Layer 6 of a small transformer language model trained on English Wikipedia (12 layers, counted from 0, width 128).
A neuron's activation on a vector x is SiLU(gate . x) times (in . x), where the dot is the dot product.
The model reads these tokens: "A" " Jo" "r" "ge" " Mart" "ín" " |" " Duc" "ati" " |" " 1" ":" "29" "." "82" "6" " |" "\n" "|" " 2" " |"

The vector x that enters this layer's MLP at each token. A number n stands for n times 0.054.
0 "A": -15 -6 8 -23 -5 12 28 -1 -11 -8 9 7 10 34 4 -19 19 -9 -21 22 -19 30 -10 4 -28 21 -11 28 19 7 -9 -20 -16 -20 16 8 -4 -35 1 -2 -21 6 -23 -16 -12 31 44 23 12 13 15 26 10 20 8 17 27 9 15 -4 -34 -10 5 5 -10 9 -22 -7 -13 -5 -6 -1 1 13 12 25 12 -15 1 33 -29 -9 36 19 8 -13 1 -29 26 -59 15 18 15 0 4 -4 31 -9 -17 -9 16 -12 1 13 -6 -7 13 -20 -8 -21 -16 -14 38 20 29 38 -3 6 -26 -26 -2 -18 3 14 -7 -20 1 -1
1 " Jo": 22 7 -16 -5 -5 5 -5 37 6 -20 20 16 19 11 18 -17 6 -11 -28 30 6 -4 -10 3 -15 14 16 -14 -2 -34 15 -10 -20 -27 21 -2 9 -21 30 5 6 -12 -38 -33 15 16 17 21 -11 2 29 27 15 13 1 20 8 14 10 3 -4 2 6 -3 -4 15 0 33 3 -22 -7 -16 15 12 2 26 11 -19 -5 60 31 -3 11 2 6 -23 -11 -20 14 -68 1 -13 -2 2 0 11 7 25 -2 -21 16 4 -13 19 -30 -18 39 -11 1 -28 -23 -13 12 17 -8 38 -26 -1 -10 -30 8 -8 23 -17 -15 0 23 11
2 "r": 11 7 -21 4 -13 -14 12 -4 -40 7 3 17 3 38 14 -6 14 -2 -18 23 24 -19 -35 10 -8 16 -19 7 17 -3 0 -1 -20 -27 14 4 40 -23 20 3 -7 -42 -3 0 11 14 -3 46 -12 31 -7 30 13 10 16 5 -24 31 5 -5 34 11 9 9 -31 6 -14 1 13 12 44 -30 8 3 -14 -4 0 -12 12 29 -1 -13 10 -1 14 -30 -14 -5 14 -29 15 6 -2 -20 -30 21 33 12 7 -10 1 -10 14 25 8 11 23 7 -29 -42 -2 -20 44 13 -32 28 -45 7 -18 -3 -15 14 9 -7 8 -4 22 -29
3 "ge": -4 -9 13 -3 -10 -11 46 30 -7 9 27 21 -6 55 15 -29 3 -15 -3 8 17 21 -13 -21 2 7 6 15 8 -33 -11 1 -11 -13 18 0 7 -6 6 14 14 -30 -29 25 -13 11 32 5 19 -2 33 20 2 19 1 5 12 40 5 -8 -10 -3 -5 -15 13 10 -6 2 2 -18 34 7 15 26 7 24 -8 -14 3 34 43 -7 21 0 25 -9 24 -11 21 -34 38 -11 5 10 -13 -15 -7 0 -50 5 3 -31 9 30 12 -4 7 0 0 -28 -25 -13 29 -22 -13 23 -30 28 1 -10 30 -11 16 1 -20 -1 10 5
4 " Mart": 23 -2 16 -8 -24 10 14 23 -28 -24 23 13 11 25 12 11 13 -4 -13 25 22 6 -18 -12 -5 4 0 2 18 -13 2 1 -11 -22 -6 19 16 -36 9 -1 30 -15 -22 -46 30 21 23 -7 -2 6 26 15 14 11 27 26 19 38 -6 7 -25 6 21 -17 -22 13 -16 12 28 -23 18 -19 -4 38 9 31 18 16 -7 32 16 10 -6 9 3 -17 -3 11 29 -25 17 -8 -21 -9 -15 3 31 32 -13 4 8 -17 -20 24 -28 -19 2 -28 -4 -59 -6 -24 12 -9 21 30 -31 4 -25 -14 6 -18 36 -5 10 1 31 3
5 "ín": 0 -2 4 1 -21 2 19 17 -32 -5 38 22 4 26 6 -24 6 5 4 36 4 12 8 -3 -15 -11 11 1 10 -15 -6 -6 -21 -44 1 6 42 -31 5 18 13 -32 -14 -20 -1 46 31 20 -9 2 34 3 -7 18 11 4 -7 51 4 1 -19 7 20 -6 10 -12 4 -2 28 -17 7 -27 11 8 -16 11 -9 -8 2 23 1 -12 14 16 0 -27 15 -18 8 -21 22 -33 16 -7 -3 1 37 13 -40 2 2 -7 -4 14 5 -6 24 -20 -10 -43 -31 -11 25 -7 -2 -2 -32 30 -15 -12 18 -13 55 9 18 -7 18 4
6 " |": -8 4 9 -14 4 -2 24 15 -14 -14 10 2 2 22 18 -14 21 -20 -4 9 31 53 -4 -4 -20 -1 -25 -11 14 4 -1 -18 -25 -13 9 13 -5 -19 11 5 14 -5 -3 -1 2 26 29 20 4 -13 22 -9 32 4 -4 -1 7 25 3 13 2 -5 16 -16 -12 -8 -7 16 28 -5 18 -9 21 25 -16 9 -7 -10 -3 9 -19 12 3 10 4 -3 13 -22 9 -94 29 3 25 -38 3 13 14 -14 5 6 24 -7 -8 25 9 7 5 -16 -5 -41 -17 -10 14 -5 13 -11 4 27 0 -14 7 -23 9 16 -2 -10 27 7
7 " Duc": 22 28 -9 -3 -28 26 3 5 -10 -22 -14 36 3 32 39 6 -10 1 -2 4 23 10 -27 -2 -33 -3 -8 -10 14 -17 19 2 -38 -7 6 24 29 -20 30 6 15 -40 -46 -8 9 22 14 49 -10 23 -3 17 14 -3 23 16 18 18 -5 20 11 19 19 -19 -16 11 -7 9 13 7 19 -18 -26 4 -2 9 -11 9 1 40 26 -2 -3 20 0 -9 -8 5 30 -25 15 20 16 -18 -15 32 28 -14 -12 -32 3 7 -8 6 -13 -1 10 -19 14 -27 -26 -19 25 13 23 37 -17 21 -13 8 18 -13 18 -2 -7 14 36 -16
8 "ati": 18 -9 -15 -30 5 15 6 4 -27 -6 -23 25 -20 21 31 -10 13 -3 -15 19 12 23 -34 -20 -22 3 14 7 8 -30 -3 -21 -21 -23 3 -4 25 -3 20 3 45 -15 -35 14 5 22 15 5 -3 24 1 28 -19 27 22 -8 -6 12 14 14 -42 -1 25 -2 -21 10 -4 -21 -5 2 15 -4 -6 25 14 31 6 1 33 34 40 -42 9 -13 -11 -9 16 -18 0 1 33 -14 -19 -17 -31 -8 12 -13 -26 0 19 0 -18 24 -15 -13 -6 4 -23 -43 -16 4 18 19 26 4 -28 4 14 3 11 -16 58 1 13 14 30 -7
9 " |": -2 2 2 -23 -1 -4 27 14 -6 -3 -5 1 3 19 16 -2 25 -33 1 2 32 43 -16 -17 -21 -4 4 9 18 -14 22 -12 -31 -16 14 4 7 -20 20 6 22 -18 -3 1 15 23 30 27 -8 -14 2 -5 35 9 -3 -4 1 23 8 13 17 -8 5 -20 -18 -11 -6 5 18 3 12 0 -7 11 -21 11 -14 1 5 13 -20 -22 8 11 -11 2 15 -14 10 -83 31 10 24 -53 -11 19 3 -25 9 -1 18 -9 -6 12 2 3 9 -15 -19 -38 -5 -2 5 1 32 -6 -3 27 -4 -10 7 -24 5 19 7 -1 27 -1
10 " 1": 28 -4 -2 -23 -1 3 28 23 -1 -8 -17 -7 6 39 1 5 22 -26 8 0 15 -17 -8 -28 -27 1 -9 0 38 -12 35 -37 -44 -12 21 -2 -4 -16 26 7 4 -7 -25 -12 19 9 35 31 18 -16 -4 20 26 25 -3 29 -10 13 16 25 5 -5 -11 -3 -51 10 4 16 23 10 17 12 -5 9 -39 18 -2 22 3 26 -16 -4 17 24 -1 -19 10 -9 14 -25 10 -1 3 -16 -18 17 -9 12 22 -21 -1 -12 -12 19 -4 -2 0 -12 -28 -25 -4 -23 -2 20 16 -14 -10 24 -17 -4 27 -31 7 6 9 -1 33 -27
11 ":": 0 0 -15 -24 0 -25 24 13 4 8 -30 -4 2 11 3 7 27 -6 19 30 2 -12 7 3 -14 1 16 27 4 -6 22 -43 -36 0 23 6 25 -16 20 12 10 -35 -33 -17 16 7 37 27 -16 -1 -2 18 -2 14 1 -2 -7 27 -5 -4 1 3 -17 -25 -29 -24 -13 -2 4 -6 -4 -12 10 16 7 22 -6 -2 -15 58 -30 -24 9 17 -1 -26 1 -3 -20 -44 20 46 15 -4 -8 28 2 11 1 -22 8 -3 -4 11 -6 -21 11 -3 -22 -26 -12 -31 14 33 -2 -22 -8 16 -31 -4 21 -31 21 0 -19 -26 -6 -13
12 "29": 31 -13 -22 -14 3 1 27 0 14 -7 -22 2 -4 -8 4 -12 -5 1 -10 15 -9 9 -3 -23 -19 10 -2 -6 7 -13 37 -22 -29 -4 36 -18 11 -7 30 -4 7 -21 -10 11 10 7 41 31 -2 -7 -7 27 39 25 5 21 30 14 26 4 17 -15 -19 -36 -24 6 -18 1 20 -18 9 -3 2 2 -13 21 13 24 10 34 -11 -31 -3 13 13 -23 -4 -6 3 -16 18 34 3 -6 7 0 15 23 16 -17 -19 -33 2 44 38 12 5 -21 -9 -11 3 -17 28 12 9 -6 -31 13 -39 31 35 -12 16 -1 -14 -18 28 -33
13 ".": 21 -22 -48 -23 2 -18 18 7 4 10 -15 20 -14 7 32 1 -15 -13 17 11 -6 20 -10 -5 -21 -4 7 23 -5 -11 -11 -35 -28 -17 26 -6 10 7 20 25 22 -23 -38 -5 7 -19 56 1 -4 -21 4 10 3 22 26 -11 -2 18 18 4 6 -8 7 -28 3 10 -14 17 6 -13 17 8 -25 17 4 5 16 -1 8 42 -30 -44 -10 36 1 -21 6 12 7 -42 29 21 22 -7 -3 11 12 -6 12 -8 9 -9 -15 33 21 -9 8 5 -8 1 -18 -21 28 26 12 -10 -13 18 -36 -22 20 -6 12 11 -16 -26 12 -14
14 "82": 25 -11 -21 -14 -2 17 32 -7 -12 -9 2 7 -20 4 40 -6 -4 -17 -8 -3 -18 17 -8 -17 -31 -18 1 -14 -1 0 0 -22 -33 -1 29 -22 20 -33 -4 4 0 -16 -28 -4 15 0 38 14 -1 -19 7 8 33 22 32 -12 26 24 13 10 30 -10 4 -41 -26 32 -27 -14 21 -34 14 -4 -16 22 -7 20 18 11 6 16 17 -30 -5 30 13 -19 29 -3 9 -2 37 -5 -4 -20 -16 12 13 3 -5 -5 -21 -26 -3 58 12 19 1 -5 -13 -7 -12 -6 15 28 13 17 -27 -3 -10 18 13 -2 23 26 -8 -27 -1 -21
15 "6": 18 4 -15 -17 -3 20 34 11 -35 3 7 -4 -7 20 31 -5 16 -8 11 15 -28 22 -23 -12 -49 -18 5 -2 -10 -7 -8 -25 -17 5 22 -14 12 -9 1 10 2 -11 -23 7 7 5 40 3 7 -18 15 4 48 38 34 -5 7 16 7 6 7 -12 0 -37 -9 23 -22 -6 12 -20 21 9 -15 10 -19 38 -11 3 3 16 31 -29 8 26 4 -18 15 -12 11 -16 11 -9 -4 -9 -36 18 0 2 11 -16 -10 -29 -20 33 20 18 -11 -8 -4 10 -23 -10 8 47 -12 23 -4 25 -21 11 27 -11 11 22 -6 -35 13 -29
16 " |": 6 7 -14 -22 -10 6 30 27 -24 14 -2 21 -1 16 24 4 7 -23 5 -2 4 28 -16 -16 -24 -23 9 43 -3 -3 11 -30 -29 -5 12 -8 11 -11 15 26 10 -17 -16 -6 9 10 38 14 -1 -18 -10 19 37 6 15 -33 7 2 13 7 11 -9 -12 -18 -3 5 -9 1 7 -15 17 -2 -27 19 2 22 7 13 4 23 -5 -20 -6 28 7 -10 8 -12 21 -74 13 -5 12 -42 -13 20 -8 -20 23 -10 3 -9 -13 9 17 16 -1 -11 -12 -3 -6 -4 -4 33 29 -13 -19 28 -25 4 13 0 -15 23 -14 -42 2 -13
17 "\n": -14 3 -22 -11 -8 -31 30 20 32 -10 7 18 17 24 32 15 20 -20 -17 25 -2 11 -29 -17 -19 16 -16 0 16 0 41 -12 -27 -10 42 3 40 -1 7 -6 -17 -1 -8 -15 3 14 20 10 24 -9 -10 -6 2 0 2 25 6 30 -1 -3 -5 -9 8 3 3 6 -6 3 15 -3 4 8 -10 22 -5 30 10 -13 8 44 -9 -15 16 2 -15 -12 2 -7 -7 -57 31 -10 3 -11 -26 8 4 -31 10 -28 14 -29 -35 20 -8 21 13 -5 -18 -48 -18 0 16 19 4 -4 -16 28 -12 -10 -18 -11 -1 35 -10 -20 12 -18
18 "|": -14 -3 -11 -5 -12 -32 30 25 11 9 -2 11 26 26 15 -12 0 -8 -2 17 12 41 -18 -4 -17 -4 -40 24 -1 -8 12 -8 -14 -29 2 0 3 -15 18 12 5 -6 -2 6 -17 19 34 5 2 -14 7 13 6 -7 -16 22 -2 23 8 15 -10 -18 -2 0 -17 9 3 3 25 -25 5 -24 -12 26 -13 14 -7 7 12 50 -30 -7 4 10 17 -3 8 -16 14 -90 32 6 -14 -7 11 10 6 -18 23 -16 15 25 -23 7 24 13 5 -8 -15 -15 -11 -11 12 7 20 -9 7 9 -10 -5 -7 -24 8 21 -8 -8 13 -11
19 " 2": -12 1 2 -14 6 -12 39 30 25 -5 1 -4 31 32 14 -12 -5 -6 10 26 -4 -10 -11 -10 -32 -7 -21 -5 27 -10 16 -22 -45 -22 9 -1 -14 -15 27 15 6 -15 -10 -20 -13 7 16 8 11 3 3 -7 -15 17 -18 27 -13 15 3 23 -15 -13 -10 8 -21 13 0 29 31 -21 33 9 0 19 -35 34 4 15 13 36 -23 -6 25 20 19 -14 15 -11 10 -47 19 -13 -15 -2 -5 20 11 5 16 -34 -17 -11 -18 15 12 8 15 -27 -24 -5 1 -23 -8 28 16 11 -24 22 -23 2 9 -27 10 17 5 -1 10 -36
20 " |": 3 6 -10 -8 -4 -29 42 2 1 7 -18 1 0 5 29 -3 8 -13 17 25 4 9 -20 -2 -16 2 -9 4 -1 7 22 -11 -31 -17 5 2 14 -4 14 16 24 -21 -17 -11 -6 15 24 7 -8 11 -7 13 -3 -12 -26 -13 1 16 5 7 -10 -5 -2 4 -9 -18 10 5 22 -20 24 0 1 8 -9 28 7 13 -4 56 -28 -9 -6 25 12 -19 3 -8 0 -88 40 24 -8 -32 -2 23 4 4 25 -32 2 2 -7 5 15 9 -4 -19 -15 2 -5 -26 16 11 21 8 -12 20 -40 4 14 -20 16 10 -1 -3 4 -13

Each question shows the input weights of one neuron of the MLP. A number n stands for n times 0.011.

n111 gate: -26 10 1 38 -43 -14 11 6 20 -5 -5 23 -42 15 18 3 19 -14 14 -6 -11 26 -11 16 -11 -16 -40 -11 -25 -34 3 7 -3 -6 -26 24 -7 21 2 -13 7 34 23 -19 -3 15 -2 -27 4 -9 10 -24 -9 7 11 -18 11 -2 39 -17 -24 6 -16 -8 15 -39 3 29 -11 1 -10 -10 6 7 5 33 12 7 -1 17 -5 17 -17 -14 13 27 0 11 -8 -12 -26 23 13 -30 -18 8 -1 -16 -8 48 1 -2 47 -23 6 10 -33 16 10 5 -10 3 -10 9 21 11 35 15 34 -20 11 1 8 -21 -7 23 14 -13
n111 in: 5 -35 47 6 6 -17 23 -16 2 8 -10 14 -21 -5 -3 -23 21 34 17 15 33 16 10 2 -10 -17 46 -24 31 11 -34 8 21 -31 23 19 50 65 16 8 22 -3 -50 2 36 -27 37 18 -16 -5 -35 22 14 -13 -46 1 20 12 -12 26 -7 26 -7 45 -15 -9 -21 -21 17 12 36 -1 7 -36 -26 -51 -13 0 -12 -27 7 -2 0 -21 -15 -15 -28 -17 -1 -1 -16 6 1 -3 8 1 -54 -29 2 -21 5 23 -11 -16 7 -24 19 -11 -19 -3 -14 -17 14 27 -32 -10 -19 -25 -3 10 26 21 -4 18 38 23 6 5
On which token does it fire most, and how strongly? 9 " |", at about 1.2

n171 gate: 19 -35 22 -1 6 -10 -4 9 8 12 31 -9 2 -22 -12 -23 18 29 15 24 -17 18 -26 22 17 -4 -12 23 11 -25 28 -10 4 -30 -25 10 -22 24 40 2 14 -13 -13 18 14 6 15 -31 -12 -6 -11 -17 12 -10 26 22 10 25 4 -6 7 0 -27 19 -32 11 -9 41 7 21 -13 -11 31 -19 -3 1 22 -28 -14 -7 14 -17 12 -16 3 -11 -11 -14 35 -5 -17 13 37 9 27 5 -13 -1 -36 20 31 -32 14 28 -5 -11 15 -2 -7 9 -29 0 -2 24 3 -22 2 18 1 2 9 16 -10 -13 15 -15 -12 32
n171 in: -5 -3 28 10 -3 -42 -24 12 -15 -16 16 -13 18 2 -20 8 13 0 -5 -15 -5 33 -15 -5 20 -8 14 12 -17 1 13 -36 22 -44 -3 -21 15 8 -15 -6 18 18 -7 -22 -1 -10 9 2 -25 16 5 13 -1 56 30 28 22 14 18 27 -39 -1 -11 26 1 -4 1 22 -23 20 -11 8 -18 -31 22 19 6 10 -34 42 -1 2 -7 -9 4 7 7 16 -42 13 37 19 -10 -4 0 -3 -20 -6 -2 16 -3 -17 30 3 12 8 3 5 -25 17 -12 2 -33 -18 -48 -17 4 -12 12 13 45 -26 2 2 -24 10 -21 22
Its three highest activations, in order, are on tokens 3 "ge", 11 ":", 1 " Jo"

n193 gate: -8 20 25 -35 6 -26 18 -28 13 0 -3 -11 -12 -34 4 -24 -29 13 14 6 11 10 -30 -3 22 -16 9 15 8 15 31 -27 21 19 29 15 2 -20 -15 7 -30 -33 10 -20 5 14 11 53 -40 -1 5 -15 41 -21 -14 23 8 -13 7 -14 -8 -8 -65 -8 -22 -18 37 19 -24 -10 9 -11 10 30 -12 -12 17 -46 -9 -35 -19 -36 -52 -14 -13 -5 -9 -1 6 -9 -14 22 -3 -17 14 19 -46 -10 -16 -8 21 32 25 -36 39 36 -4 -5 34 -15 -9 13 -9 -13 -2 -4 37 5 -28 -12 26 -19 -3 -19 -24 15 7 23
n193 in: -24 -22 -29 14 19 -37 -20 32 -59 -7 16 -27 69 21 14 12 8 -7 21 -9 3 -21 -3 -26 14 -1 5 36 36 -11 29 -1 13 -11 -14 -26 -47 1 13 0 35 -18 0 -10 17 14 -16 5 16 7 11 21 11 12 10 -8 3 17 6 17 17 0 -19 1 21 17 17 -46 -9 11 8 20 32 -30 -19 -33 25 -16 -20 -12 -22 -33 3 13 2 27 7 -1 24 17 5 40 21 -21 6 -52 10 -4 -10 -14 44 16 -16 -8 2 33 25 -65 23 15 8 -29 -7 -22 -16 7 -1 -10 -10 9 -4 18 10 23 8 -3 -11 5
Which token does this neuron like most? 9 " |"

n218 gate: 10 -28 21 12 -25 5 -6 8 8 16 -55 12 -17 21 8 32 0 43 1 8 -17 -22 31 -39 5 6 -16 51 10 -6 31 -22 -26 19 23 8 6 -11 -1 -4 15 7 9 -21 -43 -7 -68 3 0 7 6 -12 -5 -22 -8 8 6 -14 -9 -12 -22 12 -11 -7 6 21 -8 -20 17 -28 -7 15 36 -5 15 -29 9 -5 -16 41 -15 -2 31 -30 7 -20 5 -25 20 -37 2 -33 12 -2 13 14 12 0 23 -5 21 37 19 -16 8 20 -26 22 6 37 -21 -16 -2 -30 -6 -41 -33 -5 -9 17 13 22 21 -11 -1 -5 21 11
n218 in: 2 -32 15 -9 -12 8 -2 -17 15 -6 6 26 -20 -14 22 -17 -10 13 -24 29 -19 -11 4 1 32 -15 -43 20 14 9 17 -5 -5 -11 27 34 -17 23 3 -15 -25 -26 -61 -12 -11 9 -6 32 -4 12 10 -21 15 -49 -27 -31 -44 -33 -12 27 12 -21 9 -11 2 -32 13 -39 -10 13 28 -48 3 7 -18 -3 -2 1 2 17 -20 -2 25 -28 -11 1 -8 -9 9 44 -17 -6 2 -2 -4 -6 32 -20 14 1 13 13 10 -14 15 26 20 1 -9 8 19 -19 29 0 36 -11 -26 0 -18 -19 -8 -33 -23 2 32 20 7 -17
Its three highest activations, in order, are on tokens 20 " |", 18 "|", 19 " 2"

n292 gate: -17 -2 3 -23 5 -3 -18 -38 6 45 0 -10 -21 2 -6 2 14 4 10 0 -36 9 8 -21 12 -51 -22 7 14 3 9 5 12 -19 -20 34 1 -39 -35 -11 10 -5 16 7 -25 -6 -2 -25 -24 10 -20 -14 -40 -22 -17 -1 -20 4 16 13 35 -21 -2 4 -45 1 -19 3 -24 -42 8 -10 44 -33 27 -44 -42 -22 1 11 14 11 -15 -1 -44 14 -21 -20 6 -55 -3 10 9 -4 46 3 9 -23 38 -15 36 -7 -4 25 -18 -21 -10 31 -46 1 -11 3 1 10 8 -5 -5 17 8 6 -31 -8 1 -15 -9 23 4 -3
n292 in: -3 22 26 5 25 0 8 4 36 19 -7 37 -5 36 10 37 2 3 25 5 17 -9 38 -12 -28 2 9 0 -2 32 9 6 6 -55 20 -29 5 37 -33 -23 -29 5 -54 -21 -20 48 -2 3 8 -34 16 -35 28 -28 -29 -12 31 9 28 -11 7 -12 -46 -11 13 31 10 -30 -33 -32 1 -58 23 -11 -36 -10 23 -9 -3 -19 40 18 -12 -3 -13 -30 -15 -15 23 -34 -28 9 44 31 -5 10 10 8 -25 21 6 25 -29 3 6 2 5 -34 8 11 48 -10 -13 -15 30 -15 14 30 4 -5 1 -8 40 26 5 7 5 -13
Its three highest activations, in order, are on tokens 18 "|", 6 " |", 9 " |"

n293 gate: 3 1 15 -25 -13 14 19 -25 -1 20 -35 9 20 -5 -4 13 49 5 -44 -9 -13 -43 -21 10 6 -14 11 13 20 -9 -1 -43 -12 -67 -22 15 -4 1 -33 21 13 6 40 -7 12 -13 17 22 3 -37 18 -24 -8 2 -34 18 19 -11 -2 28 12 13 9 6 17 26 -14 -1 -19 -2 -5 -7 18 -36 2 -13 17 -7 -33 19 2 -5 1 -2 -18 -14 20 -20 -22 1 1 1 33 29 -7 -26 -7 -12 30 20 -14 29 14 -23 -19 8 -11 -4 0 21 13 10 -4 7 34 4 -4 38 -11 16 4 21 -3 13 -34 7 -24 -24
n293 in: 3 1 -6 -20 -2 -3 3 47 -22 43 -8 6 -7 22 -19 -5 5 0 5 -1 -40 6 11 39 -28 -31 -16 10 -8 -5 0 -16 14 -10 1 19 8 1 18 11 -55 18 -1 -5 30 10 -7 -22 -13 5 -10 -7 11 -47 -16 -3 26 16 17 -24 3 12 14 15 11 37 25 16 0 -35 -21 23 7 12 -15 -2 34 1 2 19 20 -37 20 -5 -32 6 10 15 39 -1 -20 18 2 -15 -14 -4 23 -12 5 6 -37 42 7 16 -22 -7 4 26 -9 14 -23 -27 -10 -11 -11 -31 -11 -3 -22 -16 16 5 -16 19 -3 1 -20 17
Its three highest activations, in order, are on tokens 16 " |", 0 "A", 11 ":"

n191 gate: -41 8 0 23 -2 -9 16 -14 17 2 15 -10 -53 -31 -34 -6 18 4 5 15 -18 12 -39 -19 28 13 23 25 8 -5 23 -10 -16 -40 -5 -26 6 27 34 9 1 23 28 -10 23 26 -4 27 -21 11 6 -29 5 -29 1 29 -11 22 28 0 14 0 -19 0 -15 5 -9 25 13 -32 -9 3 -22 -14 15 -53 5 11 -7 8 26 30 2 -15 -20 -7 0 -13 3 1 9 -2 8 37 32 -7 15 -14 -10 6 -7 -10 -25 28 -6 46 18 26 -14 26 -29 37 -1 31 -16 -4 1 -27 -8 26 -4 34 -13 11 39 1 -6 36
n191 in: 15 -26 8 -17 -17 6 -19 15 5 5 44 -5 31 22 20 10 -37 -15 -6 -23 -3 12 -20 -11 -14 1 24 -46 9 -26 -12 -29 16 -37 2 -21 3 22 3 -22 -42 -1 6 23 8 -26 21 -11 -22 24 -34 -21 6 -13 -19 -27 1 -4 -15 -7 6 -31 9 45 -24 -29 -10 -30 -39 6 -12 21 5 23 21 56 -38 14 1 -5 1 8 -29 -3 -24 -24 -7 -61 -14 13 10 25 -24 21 13 18 -8 2 45 11 42 11 13 17 -6 1 28 20 -18 2 -10 -2 13 -6 29 13 -13 6 -23 -29 23 6 8 1 -23 17 1 26
On which token does it fire most, and how strongly? 17 "\n", at about 1.1

n158 gate: 14 -9 2 30 0 18 14 31 22 -21 -19 -9 -10 -20 33 12 9 36 48 8 -5 -23 -4 22 -8 17 15 13 7 7 -8 -16 -9 19 5 -46 -2 -32 -1 19 -16 56 31 1 -29 8 -15 5 -14 6 18 -12 -12 -24 -18 21 12 15 17 15 -22 3 -24 -2 -18 -17 31 21 30 5 20 -14 16 45 -8 0 -17 9 -29 -36 9 -18 -7 8 -44 -7 -17 45 -14 -26 -5 3 6 3 -7 -12 8 10 -2 22 -1 30 -22 -19 6 -1 -2 -1 -25 16 -33 -12 -11 33 -14 -10 -25 5 -15 2 -5 -3 -15 -7 17 -10 16 21
n158 in: 16 36 -28 28 -24 20 28 10 11 24 4 5 -16 -27 20 3 9 -35 2 -16 -10 10 -1 2 -6 -26 1 -3 -23 0 3 -7 6 16 -4 -18 17 -20 -11 2 19 -9 -16 -10 11 21 -8 -12 -18 22 28 -9 -10 2 4 5 -40 39 -8 -19 5 -23 -17 -14 -38 27 3 33 -6 9 -34 -9 -12 -2 -8 -10 -5 29 -15 -43 50 12 8 27 19 -1 -14 -25 -15 -9 -21 14 -35 6 -39 -21 -12 5 -31 7 3 41 -24 -6 -29 -22 14 -3 4 -4 -11 -23 -25 -12 -2 1 6 -6 -9 -34 -38 -10 -24 17 3 15 12 1
Which token does this neuron like most? 12 "29"

n67 gate: -10 19 -10 10 0 25 -41 40 -6 15 -13 -8 -36 11 24 -19 18 2 -5 -7 -38 -15 -13 25 -11 -19 21 -2 10 -3 -20 -6 5 3 -12 -14 16 6 -8 -5 -20 14 -10 18 13 20 33 -18 31 -8 4 -26 -12 -12 -18 45 -27 -1 16 -4 32 33 35 1 20 13 2 -7 -1 28 -18 -8 24 10 -47 15 21 22 44 -9 -18 27 7 49 -27 2 -18 -15 -22 5 -2 -31 7 -28 37 -26 -4 20 -20 -12 5 8 -8 -19 -25 -9 2 -5 -2 20 -40 5 -43 -21 -16 34 18 -25 -10 -11 15 -2 27 -25 28 -23 2 -15
n67 in: 16 0 14 9 23 -12 42 21 -2 23 -14 -11 7 4 -8 23 19 -11 12 12 -41 2 52 38 -8 -21 10 8 -14 8 31 5 -20 -20 -12 23 -16 0 -31 -34 -13 -4 -28 45 -25 -1 20 -4 12 19 -7 33 12 1 -17 -4 4 9 -11 -10 7 13 10 -2 -3 5 -12 38 23 -24 7 12 27 -11 10 22 -10 -15 -7 22 -8 -23 -3 29 23 53 -3 19 40 6 -41 11 15 15 -26 3 -3 -56 -13 7 -21 18 2 30 -10 10 8 11 16 6 0 -12 -8 2 -9 -28 23 -5 -2 -4 14 34 9 -36 -10 -25 31 -16
On which token does it fire most, and how strongly? 15 "6", at about 1.1

n252 gate: -13 -34 7 29 -21 -16 16 11 -14 9 60 -3 -29 -22 40 3 16 -9 27 4 -21 -27 -1 16 -28 42 -11 8 15 14 28 -5 -25 9 -19 -27 -41 -4 4 -32 21 -20 -16 30 -7 14 -15 -5 3 38 -8 -22 0 3 -53 23 -25 13 -6 -12 -1 49 3 13 14 19 37 29 4 7 -8 9 -14 3 -6 -19 39 12 1 -20 -11 21 -29 2 -14 32 22 14 -1 -41 4 7 20 -30 -5 12 -20 22 3 10 14 32 29 17 7 22 15 27 1 41 -1 15 6 -33 -15 -24 4 6 -49 -24 -27 8 25 9 27 15 -27 -4
n252 in: 32 -16 16 -16 2 -34 -27 -17 -5 -5 32 26 -22 -24 14 1 9 -5 5 34 31 -39 -19 -26 -6 8 2 -46 -16 42 15 24 7 0 32 7 -11 1 -19 -12 31 -70 44 -29 23 3 -5 -5 -3 6 -26 -37 23 0 28 1 26 -5 -4 -32 -27 16 35 15 26 7 -7 -27 11 14 1 -9 37 30 -16 -6 -4 1 18 -31 -40 44 -17 14 -12 -17 12 2 -1 -18 25 25 -8 -8 3 -5 -28 -5 40 -4 19 -12 8 -7 10 -18 26 35 -12 20 -23 -46 -9 -42 -24 10 -6 30 -16 -27 -5 -22 -33 38 -17 3 18 12
On which token does it fire most, and how strongly? 20 " |", at about 13

n43 gate: -18 4 -31 -8 13 8 2 -30 -11 4 -14 22 12 -6 -3 -15 -5 5 26 6 6 23 25 36 -4 15 -19 18 -28 14 5 13 9 7 46 47 1 -1 32 6 -18 2 -17 42 10 -9 -12 10 19 30 -17 20 -9 -17 44 -8 -34 -11 -1 -13 2 -16 -15 18 2 14 12 -37 32 12 33 -13 3 32 24 10 7 12 22 2 8 -29 13 17 -3 -20 -24 -32 -32 21 10 24 17 13 8 65 -4 26 2 3 26 37 30 11 -2 -8 -11 22 6 -22 -8 30 26 8 -35 -3 26 -11 -15 4 8 1 14 6 22 16 -17 11
n43 in: -34 50 -25 -14 23 3 -21 38 12 -72 5 2 -10 7 -22 -2 42 23 -7 -9 -3 -24 -13 -20 1 -2 -13 22 3 22 -6 -5 -29 -15 -19 -50 27 -14 27 3 2 20 9 20 65 4 -26 -4 -10 -18 0 -7 37 -19 0 -17 -8 -3 15 4 12 6 -11 6 1 20 -21 -36 -24 0 -12 9 27 4 35 -1 -21 -23 -6 -20 -22 -58 -13 29 8 4 -9 25 0 -18 11 25 -18 7 9 16 13 21 -10 5 18 -22 10 -10 -30 -39 6 12 -13 2 18 -13 -15 2 10 -8 4 -19 -6 0 30 13 37 -30 10 10 45 43
Its three highest activations, in order, are on tokens 11 ":", 8 "ati", 2 "r"